Layer 10 of a small transformer language model trained on English Wikipedia (14 layers, counted from 0, width 64).
In attention head 1, each number of a token's query is one row of weights dot the token's vector x. The head spreads its attention over the tokens so far by the softmax of query dot key.

Query weights of the head. A number n stands for n times 0.0032.
q0: -10 11 7 21 15 20 -51 -12 4 -14 25 45 -11 35 12 16 21 8 -46 -17 -40 -2 -38 2 -39 -32 0 37 11 -65 9 -12 13 9 -11 -48 6 -40 -32 0 33 -24 30 35 3 11 21 -34 -26 -16 -20 72 15 26 9 -4 15 6 18 15 -18 21 62 2
q1: -55 6 -13 14 -13 -28 0 0 44 63 -11 1 0 -15 -12 46 18 5 -30 14 -30 -13 60 47 -14 -17 -14 4 -7 -15 30 38 80 13 0 -24 10 -2 48 -30 -27 4 25 -13 -20 -26 -24 -11 -15 -68 3 -26 -9 -3 -49 39 0 -42 11 9 -11 8 15 3
q2: 13 8 -3 -15 -28 -30 4 35 -3 -26 29 48 12 -23 32 -16 -4 13 -15 10 29 -22 47 41 -22 -26 8 -16 -38 -20 4 18 -5 26 -8 -35 -32 30 -53 -15 20 -8 21 38 -3 3 -10 -37 13 16 -1 2 3 -23 19 -20 -37 49 -31 -28 -15 7 17 16
q3: 7 3 26 36 -13 -23 47 27 -58 -33 -26 -7 21 8 14 -2 -44 -12 -2 10 4 -19 34 7 5 10 -7 -20 -5 10 1 12 -29 -11 -16 8 -7 -5 13 1 6 -2 -38 36 47 -26 5 47 20 -11 44 -11 15 -23 -22 7 -17 -3 30 -60 14 -25 44 5
q4: 9 9 -8 -7 4 -1 -14 24 -15 -24 -11 23 8 -28 -7 -4 -6 7 8 3 16 44 15 4 -28 -16 -16 14 -12 8 38 -18 -19 -16 23 -23 9 7 -3 4 19 16 -4 27 3 -18 33 -5 21 16 40 10 -13 8 56 -17 4 24 -1 -29 9 -15 -36 36
q5: -25 -30 -4 -34 41 -2 9 -10 30 72 26 -71 -7 -7 -6 34 -14 -20 -3 4 62 -19 6 14 44 26 -21 -73 -7 36 -7 -33 6 -21 20 16 -20 9 49 13 5 17 -50 -27 -17 -31 33 51 49 3 9 -35 -25 -12 -3 10 -62 12 -31 58 31 -8 -46 21
q6: -13 36 -1 14 -48 15 5 24 11 4 -30 26 -35 34 56 3 -71 -44 10 -14 -3 -20 29 -49 33 -6 22 -12 37 -7 31 0 -25 -17 -15 26 4 -47 17 38 23 -31 13 -15 39 60 -34 -17 -3 -7 -50 14 37 24 2 -64 -22 -27 -20 -26 6 28 -8 66
q7: -25 46 22 -10 -5 56 44 -35 6 -1 6 26 -5 67 -10 -25 -18 -11 -30 20 -14 8 -14 -22 -9 -28 19 -37 25 -35 66 43 -21 -22 10 -4 8 -3 -66 36 24 38 -3 20 29 22 -11 25 14 -37 -12 8 -30 -22 -26 -10 17 -45 7 -2 -37 16 15 18
q8: -4 -21 30 34 28 -44 -35 -11 -2 -5 22 33 -6 35 -21 -19 18 41 14 3 3 19 -56 -65 -60 -5 22 -2 -32 -25 38 66 8 -25 -42 -11 -13 -17 -21 -42 14 52 -9 -38 20 13 -33 20 -2 -27 14 19 3 -20 10 -22 17 -6 14 29 15 1 26 -46
q9: -16 9 -53 -45 19 -22 31 52 -31 10 -25 -21 38 21 25 32 -22 26 16 -14 31 -31 59 -63 13 -3 29 -38 -5 -32 -18 15 32 -5 23 -18 -7 3 4 32 -26 -4 5 -2 24 -10 -22 -2 -35 -3 -16 26 13 6 -7 -38 -30 -32 -20 -6 -32 -13 58 24
q10: -1 -9 30 -29 -10 -15 13 16 2 51 -9 -29 25 28 17 -8 19 -9 1 0 8 -24 47 40 -58 12 -8 -21 2 18 -78 -21 14 6 18 7 -6 31 6 -3 -3 -15 -29 -4 -3 -18 -11 28 6 -20 12 -9 3 34 85 80 -8 -7 -47 -48 -21 -64 -10 -35
q11: -5 18 -16 52 -15 -9 29 -39 -25 -31 36 38 -21 30 -29 -15 18 -20 -46 -4 19 -40 -6 23 -24 -3 -65 31 -27 21 -9 -55 -30 -3 -6 6 10 23 11 -41 22 5 44 16 34 -21 2 82 43 -22 -6 -4 -57 3 14 68 13 33 -29 -19 5 -33 -30 41
q12: -52 56 -7 25 17 18 -14 10 3 -17 -28 18 10 10 -31 -7 0 -15 -5 -39 1 30 -25 -37 54 -37 22 -17 -5 -2 22 7 -20 49 -19 -31 1 5 5 16 29 -15 -45 20 28 33 11 -6 29 -31 -53 23 -21 21 -38 24 23 32 34 11 13 -65 1 -13
q13: -30 -44 3 4 25 17 12 -45 -42 32 -21 -28 25 -41 -61 7 -32 -3 -25 -2 67 26 41 28 -5 -3 -13 5 57 18 -36 24 -17 -6 47 2 2 25 34 10 -6 -47 8 -36 -39 4 42 17 6 35 -27 -30 25 13 46 24 17 0 -47 -28 16 6 -26 30
q14: -69 41 -26 -3 -20 0 -15 -39 14 0 14 12 5 46 30 -44 25 18 -6 -45 -2 4 3 32 -5 16 -4 3 -27 -8 59 3 -21 -19 -4 2 47 19 -50 25 -38 15 19 -8 -14 -41 4 25 -7 -1 -1 5 29 3 7 -3 -21 27 -2 -9 -24 15 9 -11
q15: -8 -16 -11 14 -52 26 -29 1 -26 32 33 9 30 -11 -62 -12 -15 24 31 6 43 -13 30 36 35 20 -71 27 -24 -4 -1 -35 -16 -15 -6 28 8 -61 14 -39 -14 -11 1 3 7 46 -39 -5 10 -8 -7 35 2 25 -20 40 19 -37 7 -54 -13 5 15 33
q16: -6 -15 25 42 31 13 24 17 15 -55 10 -5 11 -32 -4 -2 29 14 27 0 2 8 20 29 -16 15 -31 -19 57 -22 9 -27 3 -3 -7 40 -5 -14 -4 5 -43 -36 4 -11 35 22 50 -2 -72 -12 -4 -8 -23 -26 22 29 -32 -14 -25 -51 -3 -4 20 20
q17: -59 -40 23 2 -69 -2 11 51 15 22 -1 26 15 -19 50 41 -18 3 -14 74 6 -8 38 8 -14 5 -36 -29 -9 -31 -48 16 11 -16 7 -1 32 20 -7 -26 -14 -45 -31 -26 24 46 10 -56 -29 2 -5 45 27 -8 -27 16 -29 -77 -1 -44 24 18 21 39
q18: -36 57 42 -12 39 64 5 9 21 34 22 8 -31 15 -16 -14 22 -50 -17 -1 29 -33 -66 50 -4 35 13 43 -25 -6 -25 -30 -6 -15 -54 -54 12 9 25 -31 40 -6 -17 38 -74 9 -36 59 -14 -25 8 -1 18 8 12 17 -7 35 8 -29 5 -23 -48 46
q19: 24 6 -5 -13 14 -1 -12 -11 6 -4 -33 10 0 -4 -3 17 4 28 -9 1 14 3 46 27 -7 -15 -17 16 -9 -2 -34 43 -4 -18 4 -20 4 8 -23 -48 75 31 24 -46 9 -12 7 -13 8 -25 7 -20 -39 -4 -1 -19 -21 16 -6 -13 43 25 17 -11
q20: 7 14 -7 -9 -19 51 0 -12 -55 12 -3 6 -45 22 -1 -7 22 -18 -22 -5 -4 -8 -4 -9 20 -43 -40 -6 66 -21 -52 7 35 10 15 2 3 28 -5 -12 18 -54 -8 -26 -8 5 9 8 -14 7 15 32 2 -9 1 -6 -33 16 37 54 1 -19 -33 17
q21: -13 18 18 -1 2 -6 15 15 0 -13 -41 -7 -7 9 4 -19 -10 11 -7 -13 40 31 -29 4 -14 -22 39 -47 0 5 -7 2 -6 -1 8 24 5 -7 -28 7 -55 39 72 -11 48 24 -41 -46 18 -25 -1 25 28 -5 -22 0 5 -11 -21 -1 -9 32 -15 -36
q22: 9 -22 -49 -18 6 -10 35 -21 -45 18 -28 9 -46 12 51 9 27 8 16 -8 1 -67 45 -36 8 8 25 -22 26 27 -14 -24 21 25 14 -45 23 3 -5 2 -20 31 -19 71 -19 25 16 -7 2 -63 16 12 51 21 44 -82 -26 -4 12 -22 -30 22 -14 -7
q23: 4 -5 32 -95 -5 -80 38 9 -21 35 -1 10 13 15 -15 27 5 -8 47 24 -30 15 -20 34 -44 0 -14 16 -17 68 17 -21 -23 21 53 27 -29 0 -90 -60 21 -2 -11 -8 -20 11 34 -55 0 -36 -26 -6 52 -15 42 14 -39 -9 17 -19 15 -24 36 -49
q24: -6 -24 -6 17 5 -34 10 13 -27 9 -24 -33 -2 -36 11 8 -15 5 -11 62 12 34 -56 12 0 10 -12 -13 20 22 50 31 -72 -38 2 -7 -44 27 26 7 16 4 -6 -44 -34 82 35 -33 -46 41 5 42 22 -24 -41 -36 -52 -11 49 -23 39 3 22 -35
q25: 7 82 -13 45 7 -14 35 -42 -7 -1 -13 47 -17 22 -21 10 -39 -32 -29 -20 -4 1 -41 23 16 -29 2 22 14 -2 30 15 -37 10 -14 -2 3 -18 -7 33 37 16 -21 6 -39 23 -24 -16 24 20 61 16 -27 16 -22 -47 56 2 -29 1 -18 17 -33 -14
q26: 45 11 -16 6 -7 27 -25 -30 17 -32 -5 42 6 -6 -8 0 -7 -4 -46 -14 -36 18 -21 -3 8 -5 -17 -21 -3 -37 44 -39 25 -18 30 28 -6 27 14 -24 -35 10 38 43 -23 -4 4 22 26 11 -17 -8 -36 27 20 13 47 14 24 -8 12 -69 23 35
q27: 15 19 -36 -16 -29 25 27 -15 -1 2 19 6 -4 -36 -1 -34 51 -15 60 25 11 -18 61 13 -17 17 -53 73 -26 -30 4 8 65 -18 19 -25 14 13 -31 -28 -5 39 -11 46 58 44 -33 -23 -15 48 -3 12 -25 15 -16 -16 29 -8 15 -22 -47 14 55 44
q28: -33 -84 10 -7 31 33 -7 23 2 67 15 -11 8 -45 -52 10 37 -16 76 -9 -28 31 -91 14 -23 15 -3 -10 -51 53 27 25 2 -25 8 54 11 18 -43 37 -42 -23 0 -41 4 23 6 -36 53 -50 -6 -57 6 -19 -19 -35 26 21 -25 37 47 -34 6 -23
q29: 55 3 9 52 21 -40 6 -3 0 4 7 -15 15 32 11 67 -1 23 2 -17 58 13 -10 -1 -10 -25 4 -29 27 37 -15 -50 -57 10 -28 43 -30 10 22 -25 -40 23 -61 -46 -27 11 8 6 31 6 17 -8 -13 -22 -41 -12 11 15 6 -10 -10 -35 -21 -8
q30: -23 -81 -3 33 -4 26 18 4 31 -1 -36 -62 8 -29 11 10 15 -23 47 9 -9 4 -5 28 78 29 -2 -2 10 41 -21 16 68 -50 10 25 -27 21 21 22 11 -2 -16 -37 -44 -12 -31 6 -49 -9 -63 13 17 -15 14 -18 45 -72 3 22 -42 2 -26 -14
q31: 52 -10 8 -7 8 23 -25 31 7 17 -3 -15 19 12 -8 62 7 -14 42 -32 14 -7 49 3 6 47 -72 -4 18 -52 -21 4 -8 -1 42 -48 11 -21 22 11 -30 -31 -33 -21 33 28 17 10 18 13 -6 4 -33 5 37 -7 -7 0 18 12 -23 13 -55 15

Each question shows a short text with each token's key, already scaled and adjusted for position as the last token sees it. A number n stands for n times 0.068.

Then comes the last token's vector x. A number n stands for n times 0.036.

0 " referred": -10 -72 2 -2 0 -9 -5 -4 -10 -14 6 3 -12 2 6 4 -11 -15 4 -4 6 6 6 11 19 4 -3 11 -16 -1 -2 3
1 " to": -7 -70 7 -4 -1 -4 3 -5 -11 -18 2 -5 -4 4 9 4 -21 -14 6 -11 10 3 4 9 11 8 -1 9 -17 3 -6 4
2 " as": -8 -76 7 -4 1 -8 -1 -6 -13 -17 3 -3 -12 2 10 4 -14 -14 3 -19 14 4 6 7 9 6 -1 8 -15 2 -8 3
3 " Port": 7 -76 -8 -9 1 0 -3 1 -8 -16 6 -1 3 -4 4 0 -10 -16 3 -18 11 -3 13 17 5 3 -13 11 -14 5 -8 1
4 "ob": 0 -78 -10 -3 2 -3 0 1 -9 -16 9 -5 4 -5 0 1 -15 -7 0 -19 9 -4 13 22 7 2 -16 2 -9 0 -5 1
5 "ello": -4 -80 -11 -5 0 -8 -3 -1 -9 -23 6 -1 -1 -4 -8 2 -10 -8 -1 -23 15 0 13 15 6 6 -11 3 -11 -2 -1 3
x: -10 39 -55 -12 18 3 28 14 13 -4 -27 -10 8 -32 2 -20 -8 2 -26 -52 42 65 23 29 56 21 31 -10 -34 -72 25 -7 -20 -2 22 9 13 14 -6 22 -31 44 34 26 -35 8 -9 -19 -21 28 -13 -30 20 41 40 -37 -16 -20 -15 -10 -12 -42 0 -6
To which token does the last token give the most attention? 1 " to"

0 "ored": -8 -65 5 -3 -1 -6 -1 -2 -10 -17 3 1 1 1 8 7 -19 -13 8 0 6 3 5 10 14 8 -5 9 -13 1 -5 3
1 " sor": -2 -73 -1 3 -1 -3 -1 5 -12 -17 6 -1 -3 -1 0 3 -7 -15 4 -13 10 -8 10 19 15 7 -15 4 -9 2 -4 0
2 "cer": -6 -75 -9 -1 -2 -4 -3 3 -11 -17 10 1 -2 -7 -3 -2 -12 -10 4 -20 18 -4 10 21 7 3 -14 4 -9 0 -5 -1
3 "ess": -3 -71 -7 -4 0 0 -7 -1 -11 -18 7 -2 -3 -6 -3 4 -16 -14 4 -21 15 -6 9 13 2 5 -16 5 -11 -1 -9 4
4 " whose": -13 -63 3 -2 3 1 0 -6 -14 -15 6 -1 -2 1 5 6 -22 -15 7 -11 12 2 5 9 6 9 -1 7 -11 0 -6 1
5 " fate": -6 -75 1 -3 3 0 -3 -7 -12 -14 8 1 -5 8 -2 3 -10 -15 3 -13 15 0 5 12 11 9 -9 3 -9 -4 0 6
x: 0 33 -11 4 0 5 -6 -14 12 19 -55 -20 30 -17 20 -28 -22 -6 9 -43 60 63 61 3 45 23 14 0 -57 -28 22 -35 -3 -10 45 -12 -8 29 9 28 -10 18 11 30 -39 -37 2 -4 -18 51 -42 -59 -1 33 23 -28 -29 -4 3 -3 -2 -6 -20 -20
To which token does the last token give the most attention? 4 " whose"

0 " a": -10 -69 8 -1 -1 -4 -1 -4 -14 -16 2 0 2 5 4 6 -19 -13 8 -7 12 3 5 8 17 8 -6 10 -14 0 -4 1
1 " view": -4 -78 4 -6 0 3 -4 -5 -11 -14 6 0 -7 0 6 2 -14 -14 4 -13 12 1 6 8 15 8 -9 9 -13 -3 -6 3
2 " was": -7 -67 6 -3 -2 -3 0 -5 -10 -20 3 -6 -12 0 13 12 -16 -15 6 -17 11 6 0 -1 10 9 1 6 -14 2 -10 4
3 " held": -4 -75 3 -5 -2 1 -1 -4 -7 -18 4 3 -10 -4 7 7 -16 -13 8 -14 3 3 0 2 10 8 -1 9 -13 -1 -8 5
4 " by": -10 -76 4 -5 0 -3 3 -5 -9 -16 3 -5 -6 -3 11 4 -17 -14 5 -18 7 3 3 6 5 10 4 6 -12 3 -10 2
5 " Aleks": 3 -71 -10 -5 1 -5 -2 0 -11 -16 6 -7 -4 -9 1 1 -16 -6 0 -16 12 -1 9 5 4 5 -13 9 -8 -3 -6 1
x: 14 63 -31 -1 25 17 14 -24 11 -44 -36 3 11 -16 27 -16 -7 16 -34 -47 21 62 19 3 10 15 32 27 -44 -4 22 -25 19 -15 40 15 -7 -30 40 7 -16 9 16 57 6 0 -32 -31 4 24 -20 -38 38 34 13 -55 -8 -17 11 -11 -18 -50 -26 -43
Which token does the last token look at most, and with what share of its attention? 4 " by", with about 70%

0 " word": -5 -71 3 -3 0 -6 1 -6 -9 -9 5 -1 -6 1 6 5 -20 -13 4 -10 9 3 6 8 16 5 -12 6 -18 -1 -5 3
1 " is": -8 -65 7 -2 -3 -3 1 -7 -10 -14 3 -6 -11 3 11 11 -19 -9 4 -15 10 5 1 0 14 6 -2 5 -15 -1 -6 2
2 " contrad": -9 -81 3 -3 -1 -1 -2 -1 -7 -18 5 0 -13 -8 4 3 -10 -16 6 -19 7 -2 1 10 12 -3 -8 6 -10 2 0 3
3 "icted": -8 -80 -2 -3 0 1 -4 -4 -5 -15 7 0 -10 -2 1 6 -16 -15 5 -18 5 0 3 5 10 4 -6 9 -8 0 -4 5
4 " primarily": -8 -70 4 1 -1 -2 0 -4 -11 -13 8 4 -7 -2 4 6 -14 -18 4 -17 16 1 3 5 7 10 -1 5 -13 0 -2 6
5 " by": -11 -71 4 -4 0 -1 2 -6 -9 -13 3 -4 -7 0 10 6 -18 -13 5 -16 9 2 4 5 6 9 3 7 -13 2 -6 4
x: -4 0 -10 10 6 -6 -7 -12 -1 10 -44 -4 6 -14 20 -35 -6 -6 -24 -36 44 48 59 11 60 50 1 4 -30 -43 71 -19 -18 20 18 16 -6 -3 2 39 30 7 5 17 -41 -43 -43 -17 -21 46 -13 -42 18 54 18 -25 -12 7 3 -36 -35 -17 -4 -12
To which token does the last token give the most attention? 5 " by"

0 " after": -9 -52 6 -5 0 -4 -2 -4 -14 -17 1 0 -2 5 8 8 -17 -14 7 -2 9 4 3 6 10 9 0 7 -12 1 -5 3
1 " William": -3 -64 -3 -5 -1 -5 2 -4 -7 -17 3 -4 -3 -4 1 -1 -15 -18 4 -12 10 0 9 11 7 6 -13 5 -11 5 -4 -3
2 " Dig": -3 -64 -4 -2 -1 4 1 3 -7 -17 8 2 2 -10 2 -2 -14 -13 3 -11 13 -3 10 17 6 4 -15 5 -7 2 0 -3
3 "ges": -1 -67 -9 -4 -3 -1 -3 -2 -3 -20 6 -4 -2 -6 1 2 -15 -11 4 -17 12 0 7 13 7 7 -13 3 -9 0 -1 0
4 " La": 0 -68 -5 -4 -1 0 -1 -2 -9 -17 3 -5 -1 -9 1 -5 -13 -11 -2 -14 11 -1 12 16 6 7 -14 4 -9 4 -1 -1
5 " T": 0 -64 -7 -2 0 -1 -2 1 -6 -21 2 -2 -5 -6 -1 -1 -11 -13 -2 -19 11 -8 11 9 12 9 -15 1 -9 4 -2 1
x: -12 43 -53 -2 23 0 20 -46 6 13 -44 32 9 -43 -7 -15 -1 -25 -25 -55 49 25 17 -7 81 43 41 -26 -35 -26 0 -24 -7 -1 23 -10 0 -2 2 37 -13 33 3 55 -31 -15 -12 -38 -6 6 -15 23 38 34 19 -25 21 7 -24 8 -13 -28 11 -33
Which two tokens does the last token look at most, in order? 0 " after", 1 " William"

0 " area": -3 -68 4 -4 -1 -4 -3 -5 -11 -15 3 -1 -2 3 6 8 -21 -14 6 -7 9 3 4 7 17 7 -9 11 -16 0 -5 1
1 ";": -9 -63 4 -4 1 -2 1 -6 -8 -16 0 -9 -3 -1 10 6 -26 -10 7 -7 3 5 0 2 14 9 -6 7 -12 3 -4 2
2 " this": -7 -81 4 -1 0 3 0 -7 -4 -18 3 0 -7 1 5 1 -17 -18 5 -17 15 4 7 7 16 6 -4 3 -7 0 -2 5
3 " led": -8 -77 3 -3 -4 0 -6 -3 -5 -21 5 1 -6 1 7 2 -12 -18 11 -8 7 2 4 6 13 7 -1 5 -6 4 -4 7
4 " to": -6 -78 5 -2 0 2 1 -4 -3 -19 1 -2 -3 0 8 4 -19 -14 8 -16 9 2 2 9 7 10 -2 2 -11 5 -9 4
5 " Port": 6 -71 -7 -6 2 2 -3 1 -7 -18 7 2 6 -4 6 0 -11 -18 4 -15 10 -4 11 17 2 6 -11 8 -11 7 -9 1
x: -2 54 -55 16 -7 6 1 -58 13 3 -66 29 -10 -38 33 -8 -14 -4 18 -56 25 61 8 0 56 14 41 -7 -50 -26 18 -4 3 -1 24 0 -10 -19 -10 21 26 -12 19 30 -18 4 -22 16 -18 31 -20 -26 18 50 39 -9 -33 3 -6 1 -5 -64 10 -7
Which two tokens does the last token look at most, in order? 1 ";", 4 " to"

0 " keep": -9 -62 7 -3 -1 -5 -2 -3 -14 -15 4 2 -2 3 8 8 -16 -9 6 -5 10 5 5 4 13 7 -4 8 -13 0 -7 3
1 "er": -6 -66 -1 -3 0 -2 -1 -3 -10 -18 6 0 -4 -2 2 6 -17 -18 5 -9 9 -1 5 10 8 8 -13 7 -12 0 -7 2
2 "\n": -4 -48 2 -5 2 2 0 -6 -5 -17 2 -8 4 -3 7 3 -23 -22 5 3 -1 3 3 9 9 12 -6 6 -13 3 -3 0
3 "-": -7 -51 3 -5 4 4 1 -7 -6 -20 4 -11 -3 -1 12 1 -24 -20 6 -5 -4 3 0 10 11 12 -5 2 -10 3 -2 0
4 " Meg": 1 -59 -5 -8 1 1 -2 -1 -9 -21 4 2 -2 -1 1 -3 -18 -21 1 -10 9 1 10 8 6 6 -13 -1 -7 0 -1 -2
5 "umi": -2 -61 -7 -5 2 -8 2 0 -6 -20 8 4 -2 -6 1 -3 -17 -15 2 -10 11 2 10 10 4 4 -7 0 -8 2 -3 -1
x: 2 36 -72 -29 16 7 24 -21 50 -3 -51 -21 -3 -18 9 -43 -25 18 -39 -39 36 61 6 17 59 -2 39 6 -44 -35 23 -14 -6 4 23 17 -1 18 28 32 9 31 18 28 -27 10 -20 -21 -3 22 -26 -23 24 -2 42 -11 18 12 -35 -16 -7 -39 -18 -27
To which token does the last token give the most attention? 3 "-"

0 "ata": -5 -67 4 -4 -1 -6 -1 -5 -10 -18 1 -2 0 0 8 8 -24 -16 7 -1 9 4 5 5 14 9 -8 8 -15 1 -5 2
1 " actor": -6 -74 4 -6 1 -4 0 -3 -8 -17 3 -3 -3 -5 7 4 -23 -16 5 -11 10 4 6 10 10 6 -12 6 -15 -1 -10 1
2 ",": -6 -70 2 -6 -2 -3 0 -3 -9 -14 4 -10 -7 -7 8 2 -27 -14 6 -18 12 4 4 9 7 10 -7 8 -14 0 -8 0
3 " was": -8 -67 6 -4 -4 -4 1 -3 -8 -22 2 -8 -11 -2 14 11 -16 -15 6 -17 6 7 2 2 10 6 0 7 -14 1 -9 1
4 " brought": -7 -72 4 -4 -2 1 -1 -1 -8 -17 7 -2 -15 -4 11 5 -15 -8 9 -15 5 6 1 -2 11 5 0 7 -11 -1 -10 1
5 " on": -8 -76 2 -4 0 -1 -4 -3 -10 -16 3 -5 -10 -1 7 5 -18 -11 8 -16 8 -2 4 6 6 13 3 7 -11 3 -6 3
x: -6 7 -7 26 -1 20 -9 -35 23 2 -25 -12 -5 -13 28 -15 -13 -17 -17 -40 40 41 49 29 66 33 -15 -3 -43 -48 62 -12 -19 -3 14 34 -16 -22 2 33 18 4 -9 32 -39 -35 -17 -19 -36 41 -7 -37 42 52 21 -42 0 9 -8 -33 -17 -26 4 -11
Which two tokens does the last token look at most, in order? 3 " was", 5 " on"

0 " Jenkins": -5 -66 1 -6 -3 -6 1 -5 -11 -20 2 -2 -3 1 5 8 -21 -13 8 -5 11 4 4 5 15 8 -8 8 -14 0 -6 3
1 "'": -10 -74 2 -3 0 -2 0 -5 -11 -17 4 -6 -4 1 6 4 -18 -9 6 -11 10 4 5 7 11 9 -11 9 -13 -1 -9 2
2 " Ear": -3 -74 -6 -4 -5 -3 0 -2 -8 -15 5 -9 -1 -6 -1 1 -13 -19 -1 -16 15 -3 11 14 10 8 -21 0 -8 6 -6 -1
3 ".": -8 -66 0 -6 1 -4 2 -7 -8 -18 1 -9 -2 -3 6 3 -25 -13 8 -7 5 6 3 5 11 8 -11 5 -15 5 -2 -1
4 "\n": -4 -52 2 -5 2 2 0 -6 -5 -19 2 -9 4 -4 6 1 -25 -24 6 2 -2 4 3 11 9 13 -8 5 -14 4 -3 -2
5 "\n": -7 -56 3 -4 3 2 -2 -5 -3 -18 3 -7 3 -5 5 -4 -24 -26 7 -2 -3 4 3 16 7 14 -6 2 -9 4 1 -3
x: -22 27 -10 4 27 -22 1 -8 33 25 -28 -24 26 -14 10 -29 -17 -7 -18 -20 26 58 24 19 31 49 -2 -9 -52 -1 70 -8 -33 12 7 -2 -21 -28 24 40 48 12 -11 29 -70 -41 2 -11 -12 37 -17 -39 5 56 23 -17 -12 -26 -6 -20 -8 -13 7 -49
Which two tokens does the last token look at most, in order? 5 "\n", 4 "\n"

0 " led": -7 -60 5 -4 -3 -5 -3 -3 -11 -21 4 2 -3 1 11 7 -18 -17 10 0 8 5 4 6 13 10 0 9 -13 2 -6 3
1 " to": -8 -65 7 -4 -1 -1 2 -4 -9 -22 2 -3 -2 0 10 6 -22 -14 8 -10 10 3 2 9 8 11 -1 7 -14 4 -7 3
2 " Port": 6 -68 -5 -7 2 1 -2 2 -10 -20 7 1 3 -5 7 1 -12 -18 4 -14 11 -3 11 17 3 7 -10 10 -12 6 -9 0
3 "ob": -1 -71 -9 -3 3 -2 0 1 -9 -19 10 -4 3 -6 3 2 -17 -9 0 -15 7 -4 12 22 6 4 -14 2 -9 1 -6 1
4 "ello": -5 -74 -10 -4 1 -7 -3 0 -10 -26 7 0 -1 -5 -7 3 -11 -9 0 -20 14 0 11 14 4 9 -9 3 -10 -1 -2 2
5 " being": -7 -69 6 1 -2 -3 3 -4 -11 -22 5 -5 -10 -5 9 11 -13 -11 3 -23 11 8 2 -2 6 9 -1 3 -16 4 -10 2
x: -21 2 3 26 18 -8 16 -17 20 -9 -18 -8 0 -40 19 -60 -17 -11 -20 -31 43 40 75 -10 51 62 -1 -5 -43 -27 39 -21 -13 8 -33 15 -11 -1 2 28 17 27 35 36 -43 -10 -36 -18 -25 36 -3 -40 27 33 25 -27 -9 25 -29 -8 -22 -22 -13 -4
Which token does the last token look at most, and with what share of its attention? 5 " being", with about 50%

0 " with": -9 -59 7 -4 0 -6 -1 -4 -10 -15 2 0 -2 2 7 6 -19 -13 7 -2 6 4 4 7 13 9 -3 8 -14 2 -5 2
1 " a": -11 -64 8 0 1 -1 0 -2 -11 -17 2 1 0 2 5 3 -19 -12 6 -9 13 1 5 9 14 7 -4 10 -11 0 -3 1
2 " sick": -11 -68 1 0 -3 -3 -1 2 -12 -12 6 2 0 1 -3 0 -12 -12 5 -15 13 -2 9 9 15 8 -15 3 -4 2 -3 1
3 "le": 3 -69 -4 -2 -2 1 -3 -1 -13 -15 10 -3 -1 -4 -7 2 -10 -12 1 -20 18 -4 9 13 6 8 -16 1 -7 -1 -7 0
4 ".": -8 -62 3 -5 2 -2 1 -6 -9 -16 3 -7 -2 -1 6 3 -22 -13 8 -7 4 5 2 5 10 8 -9 4 -13 4 -3 -1
5 " Ak": -1 -64 -5 -6 1 1 -2 0 -12 -17 6 1 -4 -5 5 -3 -20 -13 2 -15 7 -3 11 18 2 6 -13 1 -2 2 0 -3
x: -2 41 -53 -12 31 9 7 -24 10 -7 -61 9 18 -5 -1 -14 -9 -7 -6 -29 44 38 1 19 79 -11 10 15 -76 -27 -11 -18 4 25 51 -2 -21 -3 10 38 23 -8 1 43 -14 -2 -46 -34 1 3 -22 -14 26 65 41 -5 1 -17 -15 9 -22 -41 6 -22
To which token does the last token give the most attention? 4 "."

0 " Ash": -4 -68 0 -8 -2 -5 0 -4 -10 -22 1 -3 1 4 7 7 -20 -16 7 -3 9 4 8 13 18 8 -12 9 -14 3 -3 0
1 "ken": -3 -78 -5 -5 -1 -2 -6 -3 -6 -23 5 -5 -1 -4 2 0 -25 -15 7 -12 11 0 9 15 12 7 -17 6 -7 1 -1 0
2 "azi": -5 -83 -4 -6 -2 -3 3 -5 -4 -19 7 -4 -3 -6 -3 1 -22 -15 5 -20 13 0 8 19 10 5 -13 0 -8 2 -1 4
3 " Jews": 0 -84 -5 -3 -3 1 0 -4 -8 -17 7 -9 -5 0 -1 8 -19 -12 6 -22 15 4 4 14 9 5 -16 0 -12 -1 -2 3
4 ",": -7 -74 1 -7 -2 0 0 -5 -9 -14 4 -11 -7 -5 8 1 -28 -12 7 -21 14 4 3 9 7 10 -6 7 -14 2 -5 0
5 " fle": -3 -80 -8 5 -4 -4 -8 4 -10 -20 9 -1 -4 -3 -3 -2 -13 -10 4 -13 18 -9 12 9 11 5 -18 1 -10 0 4 -5
x: -28 26 1 -11 -12 15 -1 -2 27 -5 -24 -13 -7 -24 17 -27 13 -7 -11 -68 30 65 55 -33 46 25 52 22 -67 -40 -20 8 -3 28 33 -13 -47 -13 24 -9 -25 17 -19 46 -36 -26 -10 -18 -9 35 -9 -11 32 25 45 -30 13 2 17 -1 20 -24 -4 -29
To which token does the last token give the most attention? 4 ","

0 ".": -8 -66 5 -6 0 -6 0 -7 -11 -19 1 -5 0 3 10 7 -25 -15 10 2 4 7 3 7 15 8 -7 9 -16 3 -3 -1
1 "\n": -5 -59 5 -5 2 2 0 -7 -6 -20 2 -9 3 -2 8 2 -27 -25 7 3 -1 5 4 12 12 13 -7 6 -15 4 -2 -2
2 "\n": -7 -63 4 -4 3 2 -2 -6 -3 -20 4 -8 3 -4 7 -4 -27 -28 8 -1 -3 5 4 17 10 15 -8 3 -11 4 1 -3
3 "In": -13 -65 0 -11 0 10 -5 -2 -3 -26 4 -4 -10 5 12 0 -23 -23 7 -14 -4 7 2 20 15 10 2 2 -1 1 1 -1
4 " English": -8 -73 -8 -5 2 -6 -8 -2 -11 -22 9 -9 -2 0 0 -3 -10 -18 -2 -25 4 -2 9 29 16 0 -10 7 -2 -3 3 -3
5 " publications": 3 -76 1 -3 2 3 -7 -7 -3 -16 7 -7 -9 -4 8 5 -17 -25 3 -24 7 4 1 13 13 12 -10 3 -17 -8 4 1
x: -33 12 -17 13 9 10 20 10 28 12 -27 3 0 -10 27 -57 -14 -35 -15 -59 42 61 27 16 48 35 14 3 -39 13 50 -6 31 -30 30 -11 -4 12 18 11 -30 18 33 2 -36 -36 -19 -33 7 40 -35 -68 5 45 14 -7 -6 -31 9 -4 -2 -32 0 -34
Which token does the last token look at most, and with what share of its attention? 3 "In", with about 80%